Layer 5 of a small transformer language model trained on English Wikipedia (8 layers, counted from 0, width 96).
A neuron's activation on a vector x is GELU(gate . x) times (in . x), where the dot is the dot product.
The model reads these tokens: " Hall" " tower" " cl" "ock" "," " which" " had" " been" " installed" " in" " " "1" "8" "9" "3" "." " T" "N" "H" " even" " offered" " student" " ass" "istance"

The vector x that enters this layer's MLP at each token. A number n stands for (n - 500) times 0.015.
0 " Hall": 556 510 517 620 633 447 498 539 463 860 475 414 471 433 572 615 496 422 574 509 369 440 480 484 543 535 530 568 508 493 440 493 547 498 502 456 456 553 516 541 485 519 491 426 483 443 442 469 498 536 525 475 538 375 525 512 527 494 455 498 456 564 512 518 537 507 506 513 430 532 341 556 407 555 527 373 418 447 518 438 525 431 466 477 566 400 506 434 554 566 528 477 598 479 504 543
1 " tower": 644 590 474 631 585 446 490 505 542 827 479 431 511 457 546 617 466 498 488 491 357 485 460 482 526 473 565 566 489 494 445 481 533 509 448 484 483 500 541 607 442 488 476 447 449 497 453 545 501 491 537 426 518 403 516 440 496 536 491 487 529 536 501 522 573 497 533 458 458 508 406 536 396 502 506 485 425 461 549 504 504 238 469 462 508 448 481 445 570 544 631 468 502 527 513 523
2 " cl": 561 583 499 562 487 477 451 480 490 663 431 518 606 482 432 572 565 509 587 579 424 406 455 442 539 513 447 545 409 550 524 506 594 547 492 561 556 346 548 548 428 501 486 438 419 548 473 532 600 354 522 418 563 353 547 453 480 503 488 498 505 550 570 536 557 540 595 528 474 492 355 480 500 532 480 443 405 383 583 621 424 392 480 427 614 443 556 537 499 553 553 391 489 423 535 465
3 "ock": 573 590 469 567 512 445 406 502 485 935 441 460 530 461 565 563 538 497 497 513 416 512 450 464 552 509 515 538 465 509 500 467 458 528 491 537 420 543 525 538 486 538 486 453 502 380 517 555 525 424 508 433 528 476 555 514 453 565 506 560 575 532 511 563 522 480 490 492 468 516 464 470 479 463 459 433 490 516 550 525 525 271 508 442 532 493 475 447 514 444 580 470 405 483 509 452
4 ",": 618 522 482 582 541 424 516 454 518 739 555 463 537 465 536 503 479 513 506 510 343 474 440 494 529 515 513 574 518 520 541 477 436 559 544 567 513 452 526 543 563 510 487 465 422 512 522 470 464 472 501 503 548 515 480 477 458 537 475 503 434 433 522 537 547 487 541 485 475 495 417 470 522 534 534 490 495 427 546 510 499 59 483 449 534 495 491 505 531 536 516 486 576 470 577 468
5 " which": 634 499 463 577 532 451 487 537 513 664 459 513 479 502 541 558 471 497 468 443 390 485 434 505 507 469 561 521 509 544 544 550 476 528 411 621 521 433 540 502 459 604 445 450 469 524 433 553 487 505 435 541 536 520 494 494 495 556 429 457 575 491 491 488 542 455 545 486 506 459 490 525 550 515 458 447 536 373 519 509 493 80 417 526 564 468 601 534 515 489 538 527 580 546 489 452
6 " had": 606 569 480 565 556 537 435 524 583 717 481 555 514 488 536 604 493 499 400 542 437 524 491 477 483 475 472 489 518 570 523 496 512 450 480 596 446 443 525 504 413 530 441 469 518 529 562 455 481 404 457 554 466 516 499 396 414 509 521 505 558 498 488 459 558 453 561 448 492 495 445 475 452 523 501 403 596 460 517 509 640 119 508 491 522 465 548 589 541 441 485 498 522 540 496 477
7 " been": 548 533 503 532 484 452 415 528 474 690 528 502 549 476 560 554 543 494 412 530 372 538 508 497 498 507 514 543 483 526 438 520 482 489 530 615 477 446 552 488 531 428 512 468 411 502 486 512 554 477 557 492 532 565 423 428 535 508 529 446 553 525 541 474 572 519 569 473 516 489 480 418 423 539 502 430 497 444 430 520 577 65 541 458 456 516 512 549 540 510 464 527 488 595 553 506
8 " installed": 536 544 526 630 483 437 513 526 507 763 477 538 516 439 546 529 484 512 466 574 392 485 416 508 521 577 465 505 473 497 416 493 537 485 521 552 457 476 548 501 442 480 473 410 474 544 465 524 582 423 563 429 527 517 504 486 491 518 493 550 559 538 467 443 556 480 501 437 478 504 469 420 529 556 547 520 541 509 518 494 598 95 495 443 524 486 506 441 563 456 550 512 467 562 478 493
9 " in": 550 476 527 572 550 479 505 454 482 689 461 488 493 453 521 525 495 484 530 535 436 454 479 495 565 545 502 536 544 490 440 442 474 536 547 614 504 435 459 538 524 481 445 390 451 499 549 479 536 517 503 494 493 462 495 538 472 557 509 510 512 538 454 531 506 470 483 505 507 552 474 518 509 632 504 532 539 410 453 550 535 37 498 442 449 445 500 504 554 444 474 616 550 515 504 545
10 " ": 485 489 453 613 483 427 485 542 447 600 539 534 480 502 591 632 458 471 412 621 483 445 523 512 402 519 405 587 527 487 422 439 525 490 520 496 492 420 526 561 494 508 478 391 485 619 497 395 532 523 485 502 529 562 505 496 471 614 466 560 493 526 430 423 366 508 561 582 445 367 568 527 530 550 510 496 420 523 486 531 567 191 551 499 456 452 536 487 552 498 483 544 667 510 479 528
11 "1": 553 413 498 680 505 419 527 517 464 489 515 532 483 569 551 570 495 413 447 505 454 523 568 518 430 524 451 565 440 544 458 349 493 446 573 576 503 503 737 502 436 401 471 462 423 546 545 454 499 598 500 518 582 531 560 505 451 593 450 458 446 508 481 539 415 480 594 508 583 435 541 586 496 555 514 505 447 448 480 503 511 224 455 384 498 506 554 453 511 481 524 543 583 467 424 531
12 "8": 465 522 500 501 509 425 575 470 405 631 423 562 507 533 596 577 418 539 463 542 492 509 517 447 464 529 536 446 426 618 485 402 482 491 579 558 479 496 661 512 441 359 453 433 422 553 497 494 510 631 445 499 544 618 516 497 439 532 453 461 459 519 521 551 419 424 564 446 556 528 491 654 481 522 513 498 461 408 487 485 572 184 479 472 566 495 570 467 533 505 553 566 484 504 466 514
13 "9": 426 462 548 594 531 458 485 486 448 650 493 572 571 558 617 572 426 477 522 551 526 586 419 502 460 605 524 432 490 544 427 486 456 532 535 496 445 607 616 521 379 515 513 447 407 551 523 468 517 575 404 497 555 507 546 429 403 444 395 517 428 465 551 567 441 439 526 559 590 563 466 667 485 474 434 441 537 423 423 520 587 240 558 531 486 479 498 476 499 440 525 564 446 470 523 429
14 "3": 515 450 543 530 467 479 524 410 513 684 515 459 490 544 525 604 496 473 479 538 369 514 390 467 508 523 536 534 494 562 433 535 502 461 530 533 491 578 660 455 438 510 496 424 488 646 539 428 476 534 453 444 478 471 463 437 416 581 438 525 531 508 528 510 431 481 527 553 534 427 421 574 566 540 502 552 526 474 413 519 504 121 554 553 531 534 501 470 543 483 494 578 485 513 509 512
15 ".": 590 530 537 532 536 485 489 503 516 555 552 552 462 541 544 582 430 526 458 530 371 495 506 519 498 463 483 513 513 538 526 546 489 456 506 517 466 620 544 440 404 542 463 522 432 528 518 537 488 428 461 528 474 471 509 406 491 548 452 513 463 518 483 568 496 438 514 468 485 416 481 541 498 539 512 567 515 492 477 521 548 19 470 517 496 482 493 495 484 518 498 559 640 587 520 511
16 " T": 516 478 618 539 575 441 585 527 366 794 563 515 493 499 515 600 455 509 468 477 347 507 541 408 533 584 433 489 498 605 529 451 509 474 451 602 522 372 456 489 488 508 573 465 479 477 472 533 599 406 420 532 536 438 413 496 522 522 391 472 536 565 510 507 461 464 492 472 435 435 381 502 476 540 535 509 493 411 386 600 471 505 560 427 537 486 556 559 473 491 444 447 575 524 633 527
17 "N": 520 472 513 540 476 487 502 512 442 951 462 451 572 562 592 526 476 516 504 465 393 589 569 419 514 523 542 505 440 488 526 444 480 504 521 540 475 358 600 561 520 495 502 549 508 467 422 543 524 468 450 461 536 511 508 449 474 522 396 541 542 459 537 487 555 411 530 501 458 377 490 502 549 557 514 418 494 484 533 526 418 487 527 429 432 499 453 466 517 452 490 450 529 561 491 497
18 "H": 584 469 501 497 499 462 485 511 499 953 440 515 527 499 534 530 492 481 539 459 358 527 548 458 494 486 524 468 454 589 538 529 498 464 617 533 460 400 475 519 520 417 555 497 498 425 447 579 551 437 479 479 483 488 558 384 475 527 425 542 519 482 525 546 506 421 561 476 461 496 461 588 516 552 488 348 483 505 527 492 461 426 485 467 466 471 496 466 484 523 593 474 522 526 486 519
19 " even": 529 508 511 537 504 528 441 478 427 856 404 474 576 519 530 553 456 447 418 490 377 463 417 470 592 496 577 473 487 476 498 542 554 463 535 550 536 349 518 537 614 485 547 489 572 434 475 505 522 411 495 467 559 553 491 450 521 356 453 448 478 545 563 513 542 488 558 445 527 462 462 455 515 510 517 398 534 519 484 549 448 273 546 514 488 515 516 615 551 510 513 502 513 492 517 482
20 " offered": 560 524 547 557 476 498 494 555 490 771 455 523 555 485 545 541 506 467 481 511 392 511 439 456 535 544 519 480 523 528 492 558 515 510 523 549 418 464 572 489 499 476 461 461 487 511 430 464 510 401 483 496 456 527 488 448 481 462 547 544 534 470 521 470 590 490 524 440 471 516 452 402 518 571 555 504 567 531 463 526 580 75 546 483 555 451 582 444 469 453 534 509 477 501 520 521
21 " student": 515 533 550 567 525 521 471 570 522 814 456 555 535 509 566 525 458 491 521 487 365 475 501 383 530 489 538 527 532 491 520 552 540 450 580 543 547 459 527 517 477 513 501 537 460 570 444 569 575 451 495 407 489 503 532 515 486 485 489 525 511 577 479 443 546 484 490 448 414 570 456 432 406 534 480 498 398 406 551 498 407 173 530 516 572 454 549 457 510 496 485 431 497 482 471 572
22 " ass": 495 542 421 579 487 525 465 593 466 673 505 582 571 471 476 580 413 435 444 523 490 511 464 389 529 563 428 441 615 544 555 538 542 564 556 582 509 422 502 520 391 463 558 447 421 467 433 517 579 361 466 452 492 394 509 435 660 560 532 530 447 635 532 575 482 509 462 560 529 516 445 470 478 550 450 445 468 378 502 652 467 319 468 426 473 494 552 605 517 408 519 565 495 476 517 434
23 "istance": 518 559 486 575 503 454 427 553 437 815 454 473 517 454 571 497 438 540 514 538 517 566 466 435 488 526 570 529 540 508 493 534 461 433 532 544 475 582 545 525 477 514 501 487 450 553 456 572 524 421 448 478 447 518 522 549 486 519 530 549 514 532 539 447 527 499 421 501 479 475 525 452 494 487 458 527 461 541 544 531 489 102 505 429 505 497 499 467 513 438 533 525 377 490 537 545

Each question shows the input weights of one neuron of the MLP. A number n stands for (n - 500) times 0.0014.

n61 gate: 715 683 494 389 444 526 528 658 578 386 575 539 599 612 628 495 555 347 420 559 566 445 390 522 384 404 555 482 472 270 370 605 680 261 594 526 437 425 502 221 539 562 424 612 355 466 482 656 516 439 632 477 585 465 581 687 597 553 356 568 498 505 419 727 586 367 475 394 579 343 442 481 382 534 484 524 419 378 398 603 591 497 347 495 469 418 455 606 578 409 539 551 619 626 281 424
n61 in: 614 332 623 435 577 514 316 635 723 507 263 443 499 680 525 519 541 509 485 433 525 656 296 543 564 420 527 566 465 401 349 302 551 363 650 331 560 330 505 584 535 558 566 482 334 498 649 347 544 344 201 441 457 772 565 391 503 581 453 552 461 621 633 605 473 573 654 526 532 452 617 451 699 379 489 520 576 527 350 429 463 563 610 275 435 289 472 754 554 487 473 370 509 580 607 598
It fires most on token 11 "1"

n156 gate: 493 465 825 595 548 337 376 564 412 540 545 526 542 458 467 363 386 524 563 528 334 625 555 414 456 407 447 576 440 483 509 485 635 485 646 316 663 598 490 699 603 365 549 634 443 406 507 399 512 450 580 434 490 395 441 378 531 644 268 415 363 424 665 449 586 660 460 546 636 432 439 580 500 488 467 359 464 503 482 498 561 515 617 467 360 524 384 372 566 676 743 594 505 578 543 501
n156 in: 390 349 566 523 351 353 551 478 551 588 527 591 447 459 430 438 571 387 409 389 488 589 510 409 487 524 567 468 331 462 500 448 499 530 419 555 507 504 587 492 574 334 520 591 582 295 560 551 730 497 379 375 535 382 355 517 655 577 348 509 622 430 651 355 435 555 509 432 437 335 461 579 495 542 593 414 523 574 600 488 429 593 589 504 786 607 499 551 207 650 534 584 546 574 478 757
On which three tokens does it fire most, strongest first? 18 "H", 17 "N", 16 " T"

n148 gate: 687 584 470 446 342 601 572 576 581 442 516 382 635 419 487 259 806 644 436 210 532 555 295 455 648 499 597 435 596 321 479 729 445 330 518 420 609 469 560 424 457 448 641 487 425 427 267 732 576 544 741 462 543 712 550 600 556 577 513 463 596 382 579 552 744 564 577 618 647 386 385 320 370 501 509 570 670 440 415 454 571 568 688 585 607 238 569 579 557 409 516 433 428 368 528 548
n148 in: 551 650 508 620 536 423 449 628 342 465 464 349 429 466 493 365 294 521 759 478 520 353 512 436 377 806 407 360 627 395 527 295 509 334 510 593 488 729 604 493 497 871 446 490 312 534 374 347 621 541 421 207 388 486 711 567 295 374 377 383 812 403 243 525 441 502 460 633 413 808 333 507 146 473 418 462 822 585 484 674 516 520 543 506 603 321 478 560 598 409 628 479 621 473 664 433
On which token does it fire most, and how strongly? 20 " offered", at about 0.81

n59 gate: 476 540 513 382 532 580 509 457 793 448 558 488 684 403 402 595 618 598 541 502 546 582 427 434 496 656 553 568 452 533 446 472 414 564 443 416 480 353 518 637 397 343 688 603 433 398 452 407 630 409 511 453 375 485 278 509 484 476 604 636 610 391 462 408 580 443 452 337 498 524 420 511 528 347 384 680 479 657 612 402 330 525 581 429 487 618 367 482 513 432 596 683 448 538 440 462
n59 in: 436 560 410 518 599 342 467 622 672 561 549 533 540 468 552 578 482 543 690 633 404 622 384 488 699 653 493 562 253 499 457 554 509 506 384 439 412 466 414 492 432 500 402 486 497 413 549 456 657 465 510 513 352 614 396 569 507 499 418 584 598 267 517 500 635 384 569 371 342 579 438 499 540 424 423 646 444 508 593 500 538 429 563 403 364 584 476 596 561 303 487 740 456 498 508 533
It fires most on token 8 " installed"

n7 gate: 642 430 705 319 403 466 451 457 437 336 512 568 586 509 601 323 441 490 169 542 520 390 450 396 532 417 411 546 575 490 561 564 323 529 417 562 463 751 528 434 670 483 519 440 428 518 439 462 397 528 469 469 734 680 656 478 419 499 553 535 591 485 586 358 458 388 579 383 647 476 384 447 615 465 342 540 440 607 456 409 634 375 605 546 487 492 555 563 483 412 474 651 572 433 603 320
n7 in: 497 528 521 600 488 585 489 534 646 587 442 449 458 538 384 460 598 679 732 497 447 588 519 414 716 367 393 481 532 593 472 651 619 611 604 451 584 482 536 560 741 365 646 465 469 520 617 417 507 594 468 452 539 225 400 512 434 628 542 388 429 539 511 591 340 394 263 189 322 543 358 579 555 381 551 607 446 536 449 374 438 472 672 557 607 414 395 534 447 410 691 486 603 529 398 488
It fires most on token 14 "3"

n97 gate: 516 506 570 363 513 548 525 538 428 440 340 463 658 484 651 403 532 489 627 557 415 518 446 506 629 620 357 270 313 642 479 375 551 450 670 349 395 389 616 503 498 338 671 663 388 484 626 556 427 365 292 452 475 473 338 451 502 500 614 668 641 307 627 442 570 591 507 577 525 562 806 440 374 521 694 486 530 508 492 544 603 556 450 637 549 305 543 319 509 386 674 553 416 387 282 510
n97 in: 560 450 367 547 303 441 623 574 453 642 503 495 506 363 471 566 266 444 569 368 521 539 558 778 430 503 757 606 722 417 399 667 388 642 474 467 443 437 356 537 551 500 571 390 334 420 484 565 605 698 598 446 351 630 528 663 727 509 412 642 249 510 185 447 457 385 437 568 573 478 412 577 600 481 322 325 358 656 478 464 612 495 566 362 548 711 461 690 305 642 590 393 488 496 562 344
On which token does it fire most, and how strongly? 18 "H", at about 2.2

n110 gate: 550 341 527 371 553 413 419 575 658 199 369 694 555 584 536 469 540 672 382 504 416 409 520 501 405 465 421 601 545 520 510 622 349 486 442 511 512 591 439 324 481 546 601 345 531 708 432 591 407 583 415 407 553 528 469 368 320 397 347 586 482 421 709 488 512 370 405 477 630 402 611 638 403 365 660 621 589 626 363 459 595 416 570 605 480 440 607 406 384 653 337 552 607 681 541 430
n110 in: 632 281 511 453 452 598 633 466 822 479 480 647 418 444 474 391 473 498 560 390 529 485 384 730 702 434 610 537 476 421 603 584 578 435 391 497 642 614 580 503 430 515 562 522 585 386 473 466 421 278 403 404 381 386 571 414 470 476 428 378 557 578 388 468 369 638 406 462 588 266 614 683 758 422 337 432 526 454 514 470 488 578 371 557 537 375 684 395 539 568 475 418 524 530 558 578
On which two tokens does it fire most, strongest first? 15 ".", 5 " which"

n117 gate: 576 615 482 340 718 510 475 720 472 483 634 538 342 376 509 411 612 621 358 513 486 718 292 444 530 347 542 417 420 460 394 510 519 452 500 496 393 554 561 481 579 337 549 522 278 431 419 497 570 441 681 371 373 846 557 433 402 544 457 436 554 330 670 571 576 716 590 502 549 657 310 402 552 582 511 680 646 397 376 340 462 461 620 424 479 400 397 518 573 498 575 512 331 554 569 559
n117 in: 646 542 463 417 521 403 482 569 437 600 367 676 525 658 570 338 630 715 546 447 432 529 356 658 517 360 580 553 567 381 604 619 453 333 413 601 435 498 438 438 815 399 510 643 439 536 428 496 342 535 583 608 467 459 531 510 487 726 333 273 545 562 599 617 535 505 309 535 557 443 513 628 358 572 507 475 335 562 677 607 352 515 347 448 533 467 412 453 532 431 535 384 326 474 475 352
On which token does it fire most, and how strongly? 23 "istance", at about 2.2

n142 gate: 294 417 357 412 381 508 273 594 490 414 486 285 790 457 588 221 488 571 589 573 477 489 639 544 610 463 512 400 628 664 566 666 659 705 326 562 386 496 267 461 496 521 518 634 614 523 389 391 282 515 438 535 426 709 533 485 479 402 364 562 574 555 292 378 444 629 337 517 797 400 529 585 562 599 368 614 527 461 533 769 583 525 560 393 553 317 416 652 529 490 526 456 469 391 447 473
n142 in: 584 389 652 495 376 578 457 521 683 674 430 372 536 391 506 529 562 356 694 445 524 600 539 474 574 493 504 532 488 569 472 261 765 186 571 277 470 550 564 440 511 425 282 473 431 757 609 409 366 480 464 353 377 603 452 619 557 568 573 411 564 468 448 322 518 683 522 879 681 469 487 532 517 415 441 364 366 513 646 513 370 533 397 407 313 482 415 544 559 378 441 423 452 328 543 564
It fires most on token 5 " which"

n194 gate: 490 459 593 509 359 457 643 498 693 612 487 360 294 623 565 355 509 417 666 522 502 512 538 402 470 411 584 409 440 400 485 605 644 491 384 535 483 616 301 584 552 448 391 515 560 238 588 518 373 451 547 502 407 372 693 544 367 625 585 542 613 656 479 644 419 355 395 346 663 541 508 615 418 554 419 607 374 467 285 457 563 503 537 509 486 693 316 592 505 403 447 406 497 559 399 743
n194 in: 646 417 512 329 558 459 388 423 486 548 183 317 408 581 631 402 349 370 507 442 563 540 523 511 509 590 613 428 400 331 479 452 470 367 522 495 600 517 431 507 608 408 606 416 469 517 645 420 586 390 427 314 505 317 429 540 363 589 518 343 474 455 490 550 567 409 381 593 314 611 654 585 509 603 314 590 695 475 493 388 758 513 604 510 460 656 500 522 414 386 320 598 442 716 487 585
On which three tokens does it fire most, strongest first? 9 " in", 3 "ock", 18 "H"

n30 gate: 418 429 389 626 623 528 579 434 620 559 263 574 427 375 665 379 513 541 476 554 480 516 298 453 559 231 680 496 500 591 317 431 576 353 349 680 529 574 589 602 326 542 810 471 363 494 415 392 609 483 709 411 610 586 574 565 509 365 423 697 514 520 466 536 521 423 547 413 676 471 598 547 553 424 612 461 465 460 476 474 479 417 564 548 465 407 330 412 584 740 653 586 411 441 617 427
n30 in: 570 627 489 575 506 450 515 356 397 493 529 533 558 545 499 415 623 516 515 474 485 386 515 301 511 407 634 488 527 368 393 452 616 242 600 684 319 442 535 643 384 657 557 691 393 514 292 468 561 704 591 655 623 381 501 381 463 625 605 461 614 365 461 581 448 699 600 333 461 565 585 452 522 497 543 425 579 609 448 409 357 520 437 415 613 352 445 485 376 465 554 386 436 425 509 384
It fires most on token 1 " tower"

n204 gate: 641 467 395 517 363 588 582 709 537 419 469 437 438 464 582 468 436 568 678 263 618 299 589 570 532 296 284 705 573 676 610 608 651 693 580 628 345 524 486 600 303 468 680 655 725 479 591 384 521 345 628 779 376 493 363 440 549 280 768 403 524 432 430 407 490 558 438 494 389 416 501 511 505 543 651 438 444 649 483 517 514 550 469 396 336 543 593 537 469 445 500 415 234 250 377 509
n204 in: 599 420 285 637 507 463 558 428 442 544 727 270 206 350 601 337 542 732 693 374 353 438 579 497 648 395 473 425 394 588 616 526 561 510 718 635 429 466 578 585 677 603 504 577 266 628 439 778 656 629 289 626 239 543 418 818 253 468 433 538 589 321 713 494 438 570 553 588 404 589 398 638 478 468 490 419 452 498 442 433 551 461 506 440 282 555 570 361 555 362 349 730 497 475 555 371
On which two tokens does it fire most, strongest first? 2 " cl", 19 " even"

n235 gate: 409 431 617 619 507 446 574 301 575 430 572 464 294 592 284 648 540 716 515 513 433 495 747 509 458 389 518 772 422 477 428 464 438 588 465 719 755 392 632 543 646 349 284 468 414 415 483 695 391 644 555 491 414 647 476 528 755 377 532 386 598 578 559 463 334 298 472 376 584 575 522 646 434 310 550 365 502 455 235 506 491 605 562 457 428 641 243 474 544 432 432 453 419 454 476 639
n235 in: 342 637 651 543 381 489 552 358 737 523 452 455 428 310 298 640 360 581 455 427 524 568 475 374 349 324 561 576 434 545 479 418 896 541 436 562 771 484 744 513 465 663 615 257 253 542 792 482 452 432 681 493 522 622 431 492 602 548 445 555 463 446 418 429 372 500 566 473 379 589 589 527 326 194 605 377 593 456 523 324 549 538 739 422 572 527 459 360 305 320 608 441 460 398 420 326
On which two tokens does it fire most, strongest first? 11 "1", 12 "8"

n202 gate: 488 542 438 797 460 434 722 515 602 436 550 409 670 725 461 563 503 446 270 516 406 349 587 599 253 498 482 445 592 527 487 411 605 699 458 477 530 582 475 513 446 520 655 467 319 531 578 498 389 539 713 518 462 600 502 719 578 532 590 445 389 414 495 557 344 261 434 281 539 536 567 473 273 508 374 645 326 567 341 510 501 593 531 440 424 624 667 477 552 561 771 619 538 333 428 333
n202 in: 629 322 697 615 338 268 384 384 448 579 520 678 476 797 404 372 531 222 426 264 505 740 597 567 425 633 447 623 494 278 514 405 316 569 519 443 452 635 536 477 654 441 568 626 504 454 527 458 497 495 575 333 614 355 779 644 653 536 439 294 502 716 496 674 492 585 400 253 419 322 624 590 479 799 574 753 289 596 489 367 321 572 296 193 639 835 474 426 362 400 559 558 491 455 273 693
It fires most on token 11 "1"

n253 gate: 456 431 511 473 337 613 508 445 568 395 277 542 711 452 488 543 372 540 483 463 500 408 532 480 722 449 515 312 548 522 475 433 207 591 563 451 492 482 418 645 482 536 617 350 653 421 558 601 552 748 612 569 442 500 617 740 400 523 514 425 565 406 757 706 519 296 414 509 579 531 384 586 461 404 591 804 607 378 372 413 457 509 471 428 366 520 422 407 519 537 541 643 557 528 413 542
n253 in: 256 628 391 555 388 414 388 271 608 640 558 497 335 607 621 400 370 446 522 579 295 514 388 468 535 510 665 746 241 540 295 604 581 576 441 547 323 522 484 577 512 638 691 344 411 704 504 599 539 456 384 412 516 635 390 565 574 369 548 746 546 531 624 450 344 384 610 512 364 532 699 493 365 510 284 330 580 535 544 383 932 487 412 538 640 605 565 374 687 467 432 576 559 213 518 550
On which three tokens does it fire most, strongest first? 12 "8", 13 "9", 9 " in"

n151 gate: 281 540 665 475 807 412 593 387 810 383 357 501 468 807 351 634 465 458 521 440 652 503 668 597 512 691 652 610 394 594 511 649 449 548 506 511 521 398 524 375 503 465 543 562 554 473 494 615 469 552 353 580 533 516 353 486 631 357 338 437 515 503 481 687 487 467 313 493 572 491 645 442 494 542 448 490 373 544 460 461 593 440 357 502 295 716 349 552 285 533 424 360 494 439 519 635
n151 in: 417 521 569 469 438 420 422 370 323 449 563 667 292 541 452 534 580 434 558 467 394 351 649 704 496 681 456 384 467 811 571 571 256 633 475 561 303 512 369 409 432 564 761 690 491 550 556 409 477 500 626 504 627 489 612 550 398 465 460 346 438 499 558 683 303 544 353 704 626 231 665 544 503 462 458 435 622 552 512 650 381 490 495 502 648 619 277 253 605 684 340 320 559 547 720 257
On which token does it fire most, and how strongly? 21 " student", at about 0.31

n162 gate: 542 385 584 450 519 473 499 512 641 433 611 511 568 758 454 284 528 335 412 413 490 531 503 646 515 524 648 699 553 521 542 627 441 562 490 585 634 382 404 378 489 701 640 549 476 664 570 623 411 623 583 613 538 532 363 548 314 387 698 734 533 399 508 657 239 474 512 573 361 466 506 267 450 544 382 746 486 628 590 459 491 419 343 578 521 529 457 502 277 524 485 536 342 455 465 430
n162 in: 480 668 455 328 377 481 222 565 605 447 640 782 404 369 551 539 560 667 336 464 543 603 525 487 630 393 372 626 193 584 665 301 472 513 455 501 645 539 410 615 656 416 637 392 422 680 705 556 378 499 589 491 454 713 354 609 661 458 537 432 420 365 474 560 322 337 358 522 559 526 556 532 437 670 478 218 719 459 397 693 242 446 535 706 570 441 465 520 598 430 324 572 354 329 579 465
On which token does it fire most, and how strongly? 20 " offered", at about 0.22

n152 gate: 628 455 412 447 581 533 605 522 647 529 446 552 426 679 397 349 453 521 324 477 455 512 535 481 412 636 569 494 488 582 430 580 499 465 473 482 381 535 419 499 645 483 713 549 512 645 448 396 493 442 546 637 582 655 349 386 552 296 491 594 325 232 670 561 505 630 443 618 463 433 614 594 493 515 772 422 563 536 484 365 463 499 314 509 491 679 588 437 556 702 603 343 411 326 483 556
n152 in: 337 359 661 543 589 367 691 690 628 395 698 672 546 497 472 600 456 466 341 542 554 535 656 386 319 541 464 354 354 393 562 491 259 753 688 621 563 555 618 509 484 567 415 684 741 420 463 492 416 514 459 479 524 541 370 674 480 548 392 410 502 732 466 527 406 497 688 423 509 303 516 378 398 435 492 555 547 435 576 677 363 380 567 388 564 615 490 550 512 550 442 497 651 555 557 496
It fires most on token 4 ","

n242 gate: 626 485 524 528 559 503 471 425 566 608 428 498 670 628 507 544 423 737 369 533 361 523 440 466 532 482 568 595 591 472 577 518 491 512 416 505 569 442 457 399 419 492 476 512 499 423 488 386 658 543 561 221 544 528 397 377 282 432 429 691 500 495 566 368 460 370 410 417 571 464 549 379 379 556 732 535 494 630 591 397 277 494 506 570 547 687 403 428 422 722 531 477 454 270 481 224
n242 in: 426 438 328 492 449 577 479 619 479 435 418 429 624 419 488 396 466 543 560 454 553 319 438 503 371 388 494 555 463 579 552 418 646 569 540 576 324 582 580 505 537 335 585 555 342 498 386 641 702 388 688 533 440 507 458 648 701 378 386 471 607 365 425 420 567 660 322 444 571 618 383 391 526 607 447 560 610 509 386 612 748 437 650 489 406 516 551 445 587 480 433 459 592 638 523 553
On which two tokens does it fire most, strongest first? 8 " installed", 20 " offered"

n98 gate: 527 543 506 384 528 596 388 351 351 522 317 688 493 634 451 470 472 394 511 602 561 567 374 455 377 520 374 388 433 580 522 567 516 544 407 402 577 518 397 479 634 510 342 666 557 512 566 555 392 515 379 404 471 367 422 562 684 557 570 296 224 591 592 559 460 694 354 407 309 377 575 623 475 575 704 537 546 497 546 429 477 764 500 551 457 584 619 550 329 547 438 268 510 600 496 754
n98 in: 544 563 586 378 383 243 720 583 351 502 761 584 468 468 375 396 576 417 329 277 510 507 284 356 526 411 633 497 436 299 624 578 501 730 281 470 678 557 506 356 523 688 504 566 520 605 719 434 547 342 414 412 540 430 491 729 442 492 565 476 416 500 391 321 557 468 458 461 396 303 444 598 556 316 513 483 439 577 622 612 681 590 614 467 462 566 515 711 507 524 725 435 409 508 386 683
On which three tokens does it fire most, strongest first? 18 "H", 0 " Hall", 16 " T"

n25 gate: 687 499 351 409 561 753 554 565 542 503 289 402 590 377 578 585 637 385 464 395 335 559 387 436 457 474 507 477 818 646 626 583 405 702 402 507 577 668 514 458 511 603 458 380 665 463 520 510 467 579 320 347 431 684 574 603 377 370 459 429 491 630 299 274 464 718 360 779 453 546 418 454 115 429 772 340 526 465 571 402 554 515 546 668 347 463 433 618 453 586 583 408 453 501 519 356
n25 in: 518 321 431 438 610 832 475 575 442 579 393 362 450 356 395 521 583 488 514 306 535 637 488 288 107 525 524 407 539 679 568 486 342 734 370 522 426 578 467 339 468 514 362 531 449 462 487 490 613 465 532 560 358 392 538 483 660 466 354 330 579 604 470 434 712 464 386 671 530 414 395 567 406 506 524 482 378 505 451 501 769 577 600 586 193 748 433 534 426 513 542 384 521 786 467 440
It fires most on token 6 " had"

n213 gate: 542 323 381 492 614 509 566 587 380 469 365 501 488 412 589 495 568 462 476 508 472 522 455 296 690 568 414 616 447 600 486 568 510 540 563 443 509 574 527 445 693 390 313 667 340 390 725 434 312 433 600 588 583 576 429 571 839 359 598 430 569 447 413 611 505 243 531 432 607 493 529 632 732 432 242 375 761 445 431 475 532 647 593 552 375 640 552 489 426 370 359 275 420 506 668 594
n213 in: 443 349 495 414 367 303 473 586 545 417 480 509 503 544 505 433 174 527 496 660 461 419 741 365 618 598 527 317 491 772 516 507 449 362 397 662 249 578 534 289 330 732 493 416 423 793 545 422 708 460 663 507 621 476 389 658 481 473 504 698 418 594 693 301 477 435 523 499 438 635 664 500 270 369 580 317 526 547 465 684 380 524 476 414 495 479 492 556 521 414 368 571 668 551 487 601
On which three tokens does it fire most, strongest first? 16 " T", 3 "ock", 4 ","

n165 gate: 743 571 268 386 421 530 430 522 679 370 528 475 495 810 325 511 502 563 312 496 527 513 558 449 521 481 467 649 385 469 603 486 454 612 537 321 551 430 679 506 566 384 531 632 295 407 540 746 664 578 411 418 346 765 650 478 514 510 458 435 525 572 516 437 610 364 430 321 277 649 506 561 570 375 600 554 413 646 306 266 389 554 622 416 536 477 392 715 463 486 516 464 514 585 640 536
n165 in: 817 626 466 557 465 604 578 347 481 423 422 337 634 606 639 295 485 581 609 469 499 428 856 619 667 411 513 576 645 326 585 471 485 522 319 563 496 656 402 507 301 516 425 440 513 422 185 475 670 594 441 521 242 576 387 623 434 624 478 421 566 428 487 421 503 538 535 354 519 626 372 566 469 448 434 780 527 557 236 560 525 408 555 444 498 354 593 720 459 238 554 452 365 716 481 629
It fires most on token 19 " even"